Layer 12 of a small transformer language model trained on English Wikipedia (17 layers, counted from 0, width 128). Numbers have three digits each and are written without spaces.
A neuron's activation on a vector x is SiLU(gate . x) times (in . x), where the dot is the dot product.

Input weights of the MLP neurons that the questions are about. A number n stands for (n - 500) times 0.0014.
n1 gate: 563339482523372411565614500525356710671400470695588496519411493293406323427533460257538828534684365530515595435698580676489299525534574489460673595588428419420627428532324583674549372556445464457382511447552541464489576698682560493341313496606355629723695458639528570648417525307586544697530366409335436706413371511370602449492675568678328635482442449703365426444706392755323251522257
n14 gate: 562648496595392478386481489331350431511625563674646425530566584284467332634489450504493604612467684566183800424493365462486428400478479568514587210370528631289662280486621489555593605361337380472462493485456404342537738666466482522307633475590232372571511609507410709440627479627609383507511686675569559286493408902440446415436522511613400565549407518468600463518725474411557706356716
n15 gate: 604482602892456543405219764627574299504471339460529529669619397375456430482632429500690621540371443671285607321351544380450518444529507263437493563539528514374634388556566412536460496792275514577393489412718554292514520711341397500542356297536370607540567622635672438688471493526646496581554395562393136504504434591441472625519525559700376515497352489623405543478500475294461533598702
n18 gate: 357654563382483425478617558394285451480663784823594590620474472404513465510455401650530526632720449415439387449447587599404407630510360349519472440593327452577395311462513410533603410676394421412507376513628313570526551536620550598795550576510400637480481577597514562440497436394497315545536576460571543516449374611470500565420457589372355303534184554503454324692510637635541605605453
n37 gate: 514413377567375333387448443710483554629384679246429559576514584424276434470329637430631355431608463462814594447555640655490537682545474563520506444594576665714445378467441618548417480371463556677535449265325497483647352452472295397444481592678570531379381587474641319510500191514605608654449533355332514520493569486440627311514349427451462493383330480397400568619547592446620466562703
n70 gate: 416576256588524307643492496239395653721662356582672661453434489367684466485340470555391523551569405465469701496578445698561489545602313362620452599413459672567504433515545579454547265589671563567374686574624241274771482465322621636519416448698567547465519342249680493484567609688507404553746384449789679485594298426310523484508512359496477556482372342462255438724702558610323238543641
n83 gate: 551619553489444577622643522457486595650500686511573668470669385332362393460645410541578455545369399541551572686633492416453341411355490602607528707590564692425559472568628552529545702364478493447571522299648555608673561581278724829543413361446583451541571553423465316246236386339489241417599700604399711587803457824413294473489419448416596680378414256457467548379536574477439480529595
n95 gate: 515497482519387440761392479473526619478527503588485586669584563592540436601467376432594439616404494515491373382533639534589476480643409592741477669733637438667382538628526555671506450428337581584482452466548416397590503506552382503564351587616401583549267362486404571779326406515514497432380368491450655369553535603392373355620352512356424572325406615579512467449512566557391533503578
n104 gate: 395182375633460447397463412658516418554477600187654456460546431584577455432299435766530477587615439619549763558520483578519581468397541257545597324549382676500414525356497349500530695368406478535598593677546583455411634384719535321667403379532591453507404551544370447376624584661468448655549667389458606536516446563476539645459487456607520658506458445391394635632637589343445467447668
n126 gate: 615624564251472441507278242302571635407420613669369582600619540383518469672555438511458596553628541447445459435500597434654593582581440679626692461438426548389504257463588514486358668385503473473514440546732581377566490763575563482456553554442418461742595418500563560521705520230779590688545527518603525635381429595697438398224770333540605769527582534425465375493497567563391407447601
n131 gate: 617439294504602368645568500466476476567288669549417638595462441496546271603657480379465771511341340490675620439633337477428541746244586521598484397285262672450497507312547436652514380490531654396617667542566608564347603605411540458314497554500390557479483457659876562578454429440607390606524574422647685555423480392197473653546524493503367576533483534470413448642521462408351551636356
n137 gate: 398527519466477313451477448466449587334465505570636561393570498573495478539416387380344487495460559553438468464427610536652539502485649467500538497485582401492315413478365604617667537493448551464398425566452387369540602530495529432568391659549536592663529599376627550317561403713383408576428573480470374495478478513520544581523525318428633640438507451578515475460581477439539505470534
n155 gate: 745621694611387527496401428466340424602585457446691347445658569539309373557489375512508484625634409550515618472737398555345644575551412326414467468285362504524701619306362300630567508650732322570260627422608330275226432496547162465388738426390516606547336449537561278320398549453611580643427500668451457458466172512417553226397651437386612808474500391455469462385523527581658390523585
n161 gate: 410507578538439650500606411618633480490480541490301714503447415341486500582470647480459530598653497523378497503268425510520513406497538418432421630779616579503500526448681381673174388720477407394551269731483259467510546772356551497601500674414503650432455422532532500418686428537715487317527425469523460563367610272332438570462520419484497490494709552487476357407626316560536598296468
n166 gate: 401602591679422490568398497523416318336507405406652605568557313348280510526461660258638392500513369765345464631460599570533343558483364507500693575503387408586399481419497537600486434560428609612490560666604747526500620681302465376506503565585295360507607592519408528384561409480625536379503383381507490497383448577199448472373533554452487521551624337575292390403589707528389387614757
n168 gate: 532609656670435557399544570367158500631625601590525496605347473428525739468416476526543406460507511507461549673302657412447286514341778606288459558426503429628572331331407431550605468400567383545394625634446579549529470392489337417313415745612500566518632540531504639482435382449311422423617663529268385616559631615390598694427618322722403448408573524295489404625571715474465346396758
n177 gate: 523417579550460438522430628490459529616503342402728602675665715543401601423420420387375612553410395565574637520536563426372752566457324440528429520325306391537471544575365523536427468481657356522390559421546575354536338438467574631632522669506683580480443109543521525437484361246541568424461358589436543400635387559500372293440513520382614581355582345424546597545603715620405521546484
n201 gate: 459575504304369341533360339474250741574557431573616354434443579365646714440605571512768519450466414542575470790508574583422679600431471516396522516545445410407504533585386743613338463462534584712488298388458770422546830817550496424574352544661189426485353318525263547570477615554598342522610662481545554598419643511453548615181489512540523634327370407426416632538391481785629295477588
n216 gate: 520561427571570352238261685519535383493339367384627487664467537483517468364429545534643463583529539391363558696576530341193619471586578497586444473619354558490582570427306447592370600353335481601517405597520609401704518381641425556500444405432628631366379711635545609497440554687651516529441481557484351409532440368328542445618490503487345613597500305564407723411646674601478422605626
n221 gate: 527530485600512345602619351508564523714353516563531504650523360315590466229508504357731319268361253484504393304555536647527633508575552730602507571416373477500418335714504464427342485430554313619548403496387477436512701597524478566587504620508699262393485449622969445362386519622686373462681609512511535623342256418655431443353360410459317605412250697477492257481695535471281649438209
n238 gate: 445483456629479621713425699381322528511497430468369507514438622299641537401589326287402606732397473535442562579469280497326422797479460617622424663595450730429577352571550610576316582434339610473674577486657476317521519510599570336706345487650443411362359610483489651295542351560680466551538503535514388428443379497390647576618406595523619572391327361419490670503527528551375551667764
n242 gate: 398638578441377292600412503541444510457401448445734490406519470682387456579509375552380335461306491478510828576471575448638666428419515543375709552582441494595770568401417393443474456503336494525464378494555558456542574458451634529565594602475336683500543497531480430474565438344595532644439407471150552570562608301612560292277442519552400633567385512565484576506712465419394477404346
n249 gate: 653679385471457542544360517527409625479479436514597557546664507557390388510479318300398351351434404528666503659426400537634497721447324300558560364671537510704374338480348496563532417660490517537593609656630707565696603338496497721313457622548446318287500393507774298472525459571668545445521524589445711476676574518263538478285553333487419536434425609544215528598514686652612548395389
n1 in: 326724530459602400470388638530369435352552584544530709429697467389403266409298852536531677788600753891569565590262558388676534253491496504389380769187893556487601306555788513718456487618707530580290461544575588547653468311594617434279679356466415415593547469467519301598606270416592448346622266615767526504623576553653479601401443407542570450442385624257482609116638461440611624623521
n14 in: 332615545478582461373522375503603363341458418468469557525348457310310514632608528403507493350482673390629497558504486480580299253389315587410557580521548709402723527524688712591281615479479551602399404478361638407592654369489675301452631442479562453349555568645421674263303352493439675604577569633201461643497415433442493363569429647659646360419383510479703567535591511489538639206537
n15 in: 608568633362636543500389643256391651607533558391375570474406486269445616735304493408642566570658479536389496463212507476528408655613531463616534574376483379444496510490661588529305443504404336483489486280667428419547410587452390271518648493486496323338539544576488387504375398489462131759529349335842263400388692413459475587430609493538413297582486535303624482496596471332405321355538
n18 in: 748480426514277740335370438493290566500523594409470442436417292449443422615431520429594240446308549671533306493537435582579359435318459377464443312467590764315386700477452639623466579437572651494507437344544323380590478296309427557539551400457490616541481524357588418626301565422490480409537682527342409358623577447404526552527460520656349490506507705464527716430497447401487619473567
n37 in: 428602564375535324564556541436513568440372507340664556310614444423312513435449726504420577587596409632616537646636405529419354416591513581392700775497294398514438520453453504806454578517398463483542773531680427547472529497627520434631608420398539380661450437362460565388423379528242428507555363521490451503446390600327375175786434531342469550474561725278510314331585462566389582583430
n70 in: 409547454521646229733541559348318492484983306524421674577564632233193170626767363317617395573441508404504677570371349292524441387528420296434553516602292547549492488411442541452435359468374604558557452500508396387400334492459412243415591758331512435679527427267555500476330360366262544500556613391516621618469404448766398517557672399557540587656453543562444452548224616285465624396488
n83 in: 241463484591359328437510360666621396715564476753480700307338423517493250263407583344360562510618550663550443402602358600656517503572539646427532330676552550462452415359575603365524677601574575353690588424616402540469660585479545517556439412453486441452553583393389500469428477442422443497456638562573575661516484761455427585583320493581660592719751612454401517412403656629586488456360
n95 in: 468532375591497433452653500566338372542403574600387283399576386357379497653448345458453527423570563503677537606636416444526704409414433428546450467580596373242644562443500592555485422299520472728539441589515474551591503344521539450765542647630518344429474363455590530580521574705447471400468383485670447512426401588500575525443541678578541567361431383497550558500552641525563589474494
n104 in: 463626363260715356438349546293829450517567537612607490473426621636367585563483678517622486575587424493636695587642311522685457451408353441405519607226477573624483406507688500718442543322666396390534584466510490461507578297545574625565644445563572400568520514567414710438517559688523607612661487507563419533451627540503411303466540538487500647497497293729446627460284625457457475396461
n126 in: 511357429534459562518396608354493532630318496482525404437253441515798468550564457563191743452529118595475296444647493573511561405419507563426359440550770439269365539532535533623533493464536479430667318452529402372540594580433472379295787395443164704426433348430461600448552542300472431564540786618310430493528553668455400565485478603448434523490599599833438627435500500481514500303524
n131 in: 749354593380418352242420423531414686464532600550566252532451369446453503458354479392361475450535902479423594500596330463580382682235517685348426420587660385583532353500415558641346524422542306670395532407560833500447350333417574450648611428434612392565545395453425537424615507565643693483602565561476326559493425667340448581598571457419571496601562459620593504528772535657445688479503
n137 in: 489486539450298648494520579556486492544537483319489488288437478566437409508590561483368526555299475629396525491514456716539480434543665462458473424550467430649494511643371488452590511494329429314497497454466537450509416537549424386652441580570617544401494674358415519459454411541495517623355494381472463458492541446626587804281511601456514385389589444589643543335379354575389712614440
n155 in: 399292235483446541476333516448468666292199500492464438289642589426463417749376524446331475661520285512343424596566292442584644381372658292452485450620473279533541524650303405216467588325552610379633333335578659333386598426571426823302446524576354604504713500387427800475323302289406480660524686550689439460630469598571600415592610450878586695624484397793463435325629431453496519504660
n161 in: 559648484419636291382436348513573562503474371523610400757569460733709408474474564426665430653425539576305622601540363357542288420599478584679466413474456484527539427649449547552783555356455645516393513463678549688700703507701381526360537386497325580377408427456483416657483510377393386490591468713329546484665585543530429503463477473613398398500417602420596425323500651448401371526538
n166 in: 290750243426296611692489719549538625357410496482585460628382405704333587493444588372453624467390345630390292707471460554345472239308629261441493482595559539507352638455372544425434260471627500362408640445493511416378672572540479496437524538539533507664590610483340626504431298737686521310625357657451467649451555432415662339548593431404688530722608650444612375572500522572552569500424
n168 in: 598468564628648478411642604468457417534507278684315366679453303489641582482453436466581459500384428584446619579378500365428475543489715680589445414522514431226544496482323571442463428650637472634306709682342518315350449493519510625273420567669324649478344526462430548619589400418553145525500344481363629580610698676350687557380328478787485568549414436183474511529522800407457490471627
n177 in: 256451442274712593526500421507477530351523567503520520608600569527369610474565673598312352544500640527609412462333442579644663532574462548571550551376426415558533465658699480579473624546572446586565560480490350289759586610578389537410383526458428408331738442268415481307753432527522312409523497591497654493510481733537301448575727480402624638424464552652446692357490393556532320477468
n201 in: 664566500642452374339492477504271492427374424782644560420768448572348347368442361484460336388543566429461679593560472676454728734480668480454358185372424555747741466481565548441496473669395432477605488420670496519449303365294553401404590508322730375452576520560395355552460462580538652284351255872364444418427370385718187504803271616553460639395592596439508508421317528325423576615519
n216 in: 656445475473500477586487484545738653356579483477484483723503277394487312448603612460331570460360404553523597551754323584426609551229615554487525430571569542429395671380500663500490214510658582305513392623395526462487524520353459595506481320278537283467633710631427587610672430404475445478598599630432451516506491398665625596584648520566559459453455443637507559431636484434433446566267
n221 in: 332736561561460653768572376523447562404583536548562644344449571763703519636496396588405635508695508492714299342579480481531404469520474371469474355415356302565599606393698744512808392524442470349584476424749413523610653457649567366599440561647496432640344789504242556484627638280338379330488454536353445302408473425302323673516532604466615680324324504443801629292620339504538651216383
n238 in: 596519665708622558432563786303354454698314614449653693626237647559445395294447599310727394582546633438485466452641492651481549707547688349474610397515549485297484227628653579731654390376496347478754647531375364390244536617381445418462415597553150476575613350596668540437571549587452554618527428465370687466733695376484527435440589606533204428375606307413492623535462601578425628605593
n242 in: 360415568593388360520411464454322410230577605493583680364684544626382633441352552322541422670507402456361569628456425449503415523510440510630576685477403526503668306481574568340687454647371719519456433337305322458373478466637599473506475432697493599561494606513567392381446523401320586507387533269632672427555620523500681507383456636510322465700650493526554457600675792376578423523461
n249 in: 361557220440271512458464492595413369592477153418627528599535456551638439508404504675449654504318401289442462749331524433554469610622666432527459337481477419420453492545455544601389519535588474545440504543496344584668457559321559523258437594324624496361685277530773426651512428631575512706395614540630637465500654496688706728476492761344120447130409470557284178337542652541394407656459

Each question shows a token from some text and the vector x that enters the MLP there. A number n stands for (n - 500) times 0.0096.

" them": 510504646385582405378369611499524443380519332416356581546426562382483512409591531507493686582404615553538473616449497571738546383440561498698543579503556360562640704461428502534485575417435486435481461602421455422595506643549429640528497495496518389366376528489604482370496493510399433455489689628295525460549313466434424463803480532468557541639472542517530385347586501454552671452443
The three highest activations, in order: n216, n14, n161

" Nic": 501467255389492412421467594575653431555511557364416398532320294668464624641441488458548504437468405570514381706534539661786478462439429424626479419521456496534666793452484584443449502431444427469431605593495490589516252569494583615646504636580509277458575427501586461426511549477482472569426509503608571579588469572424441430719549666457603435459501555459551429305445540422482497450595
Which neuron fires most, and how strongly? n104, at about 1.9

" Qu": 444491613343575454366732709564448601609660588503302570557431370663608581414481422729546525418526511653587408660543422509643522586385398381523414410458541368529514657352443449456668631488536526474485616419495491555518238816468498530380357483484602260611536266465564440512555577448332369526458462540557409443496539435650459503590448538411414414395460548497342573569551594491595556383472
Which of these neurons fires most? n155

"ran": 429615450448454515318581451528568604487534569228469412517483391681339410341424474465529503591457444393485446552533407720899525474449510598499517609465514348595540594566416521512456442258447250447479538544448544669447391433394559595629677453639503415550476332484520504686519505361476352697463602585522443514554382541323489479603642492439414670540420499592538473576521683436503557558559
The two highest activations, in order: n37, n104

" It": 410531643446462327510373630441439586401544403421463502480499539530373506300513514495535640492463422521309489659599512523765508453386442580715424432474454512475627523519544497397637506428505554534439407637464458463485275758506581444484322456453316362522465568475609508393637542596557472566506711682324571559651416612617445586756571428452473407612526557539454425455546486480555503435564
The three highest activations, in order: n126, n83, n14

"4": 394564566445548380391547636447432685430548458371451668496468483524455703372523426663522498577589456540507530552646502539745644497333545418572506454495480428494659563571437506482390558591533419308438495591392483534456237494562647449660540575454351460559594553485575457509515494426591335538440682509406460580645443621555337474836441510506550459522590507420505478496634549556457515492406
Which neuron fires most, and how strongly? n177, at about 3.5

" St": 452567454532510358451505505615516619574536483399211573463472471784506530484415375461457563651501343605514359609654575563762571538445429370635493493473446548512567714292459507541624450431536490519428595552344589575548263655562561503502728526431481344558448561366614510475524456531589552588400605541544475570563536526662417470731505563692438461468404395487544488431469489482464500460624
Which neuron fires most, and how strongly? n104, at about 1.2

" |\n": 406554557435638339420412552476508608420406535437479463457478472542414589512399447603613406513478396478362429616598560647606565496429495348622474404398536527513631469310473417489429539476486471395329534577417401554459357750479508491563433559521384388519524560348618436502470533351532408642422619606441462497582468616606395542868467464412525397434608506496431506448520594592512633460508
Which of these neurons fires most? n155

" February": 480636715472489317437593591570524664421537530443466517302367514599490626435403588530581460473488539435464575495500605578666460574497546332656434565460546353555538533482451618544537687566455444394232607475319541544363427443533528489636563578479371424606418554497582458493386658329475551557403682622460388495587378321542424517746425529605570523609553435599426375514473462512516383465434
Which neuron fires most, and how strongly? n242, at about 1.4

"-": 459462554346521458456470579546385547450387496328455437498469405573475567443558446574539461570410420514397514541554545506531560431402478429558512444481513530514646547396448520447600498386444499425347339641431580580495316641553587450508396453483374456588547486446575479510555545516498480600363719553401462483603423620632365557926517291487532397436507453592554500569483523603470485551525
Which of these neurons fires most? n216

" of": 319485529404576420450357607585402618459487509384359596502444517502512711501443434591505501497509537475426430540575489540770567515336456428579597403499564535562620639442525429504476502484461597367454308505460533584533497760417565515474436524512447462455602438545611508372606562476540471540466667469419519511567518538457410543900598414458492451519502469519547453525442385555518251478536
Which of these neurons fires most? n126

" Us": 324482535525591487393330418477486608568377271287448436363417443768550689539544534549531567488611417484361295597683549596651421617424425540519477442447439485462615655481495464439419548582539515390435569532501706648418389589532536536657530533507476314411435517475563401343560638481628478567397414571494597426546318456577507362701553469440518398491457651583336483547403616474493521337481
Which of these neurons fires most? n1

" October": 458615690345565354395535557567536598418436544460438588407481442600475551480410547503588465433471596477497545508426617571711420551414509268582373616469500320583603516530413570465571636567471420389291599434306581520290470469527459432595601585476328390531447515538587460434355640399432467685419648623471419465598395308546500520752392589549544468647627459557373379504500541544450437460496
The three highest activations, in order: n242, n155, n137

"O": 468432604437560484359574518503545549122599464502459422480394465695502657481459426496376499497558437700434460557642401479710583697453484520649398396617632405510443621621451444544553678453415485507467620377551554531312268684613661461509450614542370470492629487538581462374536456462427491583336690529437428576620531448517398509599508490250552547465368633598516565426521455510512756474616
Which of these neurons fires most? n137

"ed": 288588471446669530361355609391512397553420385280471482535477373429546605601485578455541638486622472446513398569600574588624445379314333421442459407390442592542563522643412410393442644427537528419395329554450610580424424576366423452446457450464368328519482550493585510461457527505535408477402367634496509365506481487454541546801586342608382413587409519583437601586441444562511502664515
Which of these neurons fires most? n15

"umb": 258682339370661554482723455486576524433463480301367536616473384561561573491486620474352550520452371380576467510509473565691551450417413448510326548520635575658674728565346416438565426412450520530348523480570537422459288576319538526469716554455575463483450543425605559493373623397600498757515393595516509385511421595479369623542457453375527532514498509526410468477459796373626545714503
The two highest activations, in order: n70, n238

" reb": 397654456470504451336530548627566654595468481406260488526457458551493634433415452598416559405661563529629429539667575579510461812495469431513447270473509506449654678466492478414502502411398515318434603597440512545520353665512592530608620572460342604587461553501632591476399559451404523681343563625547395369568436566539304562679529426456594419414342422459507494502548773383596596398479
Which of these neurons fires most? n1

"b": 387600435395516465410765612466690641610377526266545541600446568636379420495527484448519540584397532544479287556534560460721630540467549482526483610374665478647676625449380396461413474346360355462441605571286528466480289613383406470433590489539501327575464567388670564573474552465401459566476451461399484408577514617482393584592559460389326541509380640475373540489656739411611451619539
Which of these neurons fires most? n37

" sometimes": 431550573440542471526334582455407542490479481328483536377501417444449588484293564500608665550642490613360499597485461642711556493494383414608503430417469436616669678549596347343441585652370402357396463510558579421561586852508564590681345394405280550467571506504623452475516606455611513391488515717343397580547285447480368523681486459565458448535531534515589425631455346483421482480598
Which of these neurons fires most? n15

" supporters": 307466598496473451417442574531451668460518441277468506409457621455414657568462439456483741440505553568419418538528540599717548579465518382650493358464621572601642709513480424457464505455524558346465470571422516592533508624525588540534723467570308394405507533523626567380557408445534521559473663591505555501549521439533493428855599469481597508481483529482507500417452536457499786368591
Which of these neurons fires most? n14

"ry": 445487514472598375501433547450518688420674519380410480441419646440582637549397428495623730522397586503478411510560479427772505420396466496671529570395534527536580751603470337585510658371532521476425562518500514691445360508477630515506683570486524569534536465533512477491590512500607565517376557495410447458465493382508350494842424521486512492481410491504432492525511373448634709606491
The three highest activations, in order: n131, n83, n168

"6": 483589321353599377355467571654431562459316359448426551502477498554487508490513497495614461619475490435428531615496569604814534561448381362518392451398623431622700678492498534408418440586505516390329616636338579638390525642522613445504521529489256422633520462410525434504508409485437447663315608634430531474620428657502368501680510390443424377350518403495532471435492533400483554420651
Which of these neurons fires most? n249

"iph": 355569390476487400574573542552374673630517566416337531505395449606387543437566575485569673549373490546480386535492517732768544462409479378527570364368535481432533618563501536512488399399367454513496599540490559508330266437487539633807510625511481477537441389426539518498433629507423491601370514464422511454523586541384428575728560487358354446442347401515429578465379752370430619441395
The three highest activations, in order: n95, n18, n104

",": 373391594427570422444502626623499544425546611359460535503463397584588631514390369485461557493374573568356457657586461603818540547472455418578512418460465494640622607525485391473487709538442532396485206557436546577429360618468539486452426510468421473660591443469604432422624500470426426479469737440404452522592503512521323535796423448446506467463554434550531476482596450570520355418487
Which of these neurons fires most? n242

" used": 366532503573597373367329584554381525493436469278505490436453485367464734565478541608582693550635442579395462526556576575679409424344466305413484410475464503626588636471494463320332632507408514415485356530458508483460408799352611482525362391494274454642601563451630471471478490515623438497350578673423592562555425498503495578733579392426432384528522596527581547612482383480497617543590
Which neuron fires most, and how strongly? n15, at about 3.9

"===": 366494509354507432515454591548479667443487538400538546472372437559467604509526490579591454670554434559480513618662531615638539485405525438610459371419477640503701525375408478399545441487420505392353372549403508551443271730517598504497455555506329476613567487475614478414518536443549449658456603527471402547602513570550375643831517413519536316434580460528504404461468666671504573548600
Which of these neurons fires most? n137

" that": 306576683453543351462330498473438597426534448366465576487448510448453586322358459521597684561524480562482478579583449488708524440382497442709585399423518441634637736547566364484477498565485563382382379547321567551604377656524573483543491347487429522516538504454614459369623456489421505615500737621387528604636448607568450532805583445464522483480436526446531457445555582505492375421570
Which neuron fires most, and how strongly? n83, at about 2

"it": 455569428386639470427572518546575496538571690262410554414409520426495526500527479448562634535501426486351382480535656537900479478404499574648465392361620428588526666612454551438463521313535507373429566584373612475403221439432501490612603517475525452678500623442555520501639624419440511559416425527484493543592576455246502375588389562259340442363533504553479679584535533449532629673487
Which of these neurons fires most? n37

" (": 453556452298544286373514553596492660400572394380432492386396526510460709442325448545579516563462407512477485535591314594555467637343545411599534404379505508546595572376560387251505620452547471472425496420454503555357403557478613536586478594514576555663514515449586483434529434437480441523337717587480448525695474538629357522800473557453506458445587383501466502467486572596493483383568
The two highest activations, in order: n83, n104

" C": 387503443467503395362523492547543535556504433543257453518532483827475630483557570446442508483450378525436359613496472539576514618375425438456418470464472451555558400313505475420587546585490523549423635577427539613495412724443565547630676538585456253499479473446521434459471530530527461421260523544447589475717474499507464424806533523404440370395340483634426533474469467519504364364583
Which neuron fires most, and how strongly? n249, at about 3.5

" W": 427540523529566458312621522540431616475555424513320518458522419768491610402549438581605604601497466567500337623521541676666510480401420467609330389423460417517513674396655487323484479378449533523448541576349542565580455780442522532440627544498402264610535373430537468553497556487640465570354497644533373546622488505531304383730460500447387229444401422540543549488411545503461449432599
Which neuron fires most, and how strongly? n201, at about 1

" as": 230457532420630375403324646548509566529689592363506520407428376491503639379442519460552605518447386477462385533586521618584424415449477457545560417449470486607603654565483534410516495577524458400462491620383538486511475738652613573534319360500483439402539517524513521409645288419451403575418654688350458554677370458417416473810515385415432511453562539533502498512544459573515399517610
The three highest activations, in order: n83, n216, n177

" more": 395640604463581442347325591490662437467345588541456610506621595556389572506612567489596598570470598605337442555555575604704571473547495500637655514489417523664606711652602541393336588607433590368401453576555560626424504721526592455484319467596340457342437545328545502495636442499455494608453447647470551557639365474324418533744621444573424418436446506469598490499441602400593499462487
Which neuron fires most, and how strongly? n161, at about 3

".": 424570405389467380438443638502493642454391433335406503396405461483506480538406443469470417624503583610471549507493512586659598519516460458611340543553530411587675500435371423516572591417413435403384505613427472484484409585664673586589403587480251334530400475472645487527356631470665338534336555523414539511623393528624284649795496426426473409439527544511472449540566656500556484500603
The three highest activations, in order: n95, n137, n249

" :": 359352493496628414458396520593477506392414432452462416555441406633665569433536383608573444558470405518414346635547473686584471454446368434456442416477526511499656591427377482480548563433502499524470501562522643624321448611501772535571359542585519445579451506469633595421397530497581480554418554677498393545596437657676414447823555371559518495340482518539617566519400542611525459401661
Which of these neurons fires most? n201

"-D": 443529433418534504473626597580515700581521580466253474648517530738376705545447542535504477427283432420580381555469477752594469536453280364636436481537556498590453648458730464363467540335504402575387487511490587598450385588523599557600512540496715334659462420455629492380418539334335474539403472393445480593659498423570408471642580514519356478460373398538592549444610551361549653581427
Which neuron fires most, and how strongly? n221, at about 2.4

" the": 377520425455440451428511602431551649435577591403487466443391462565522539600497531571477534562508611608550535462560462594792515497445365554642362394422504363577514618543531484502670509462372488440434649462384529534556423365433482370487550612484667442575452298506579443582417620513419392562511351342383481427531387425390353746803387494451293433500476475411462455482514466479592379580470
The two highest activations, in order: n131, n95

" |": 478454608504440440428475615507515582456483495430465514492496460515494662448422417610510464542495519560459454541589428583726641427429471530526521471531444438475685622409429517495620642457443499341407358604411511542481263578552545471529516524424427427508559512508551444529504501518515366582452654529517503536597460480544309535945574508469528413478537492544433484541532629642520399515520
Which neuron fires most, and how strongly? n216, at about 1.7

" and": 500580438581632461404426582523499383603475429531410662462551422504511449660330418483549556540515619644387343621437537630852497477462477350642474537405599460652555733693532451469491502454314482428501261504467480571485400696445493598565356493415503541666550561366620510575503475491428554333366485480374554457555417548473408486709309525453493397446477472471497530454577455433662443470721
Which of these neurons fires most? n161

"2": 426568452359613363408478546476459558418397301404475454479464533562509507425428532550581349391632446415401605595438598556599532596393457331520443438248505461558562527458474477440418602599511497410333718532442507609321414558572673486518454590494397230651492588412643459398501516379483386604275641651404515447692414502533461492737487302476427448424421466535412433513475472529481542446484
Which neuron fires most, and how strongly? n249, at about 3.3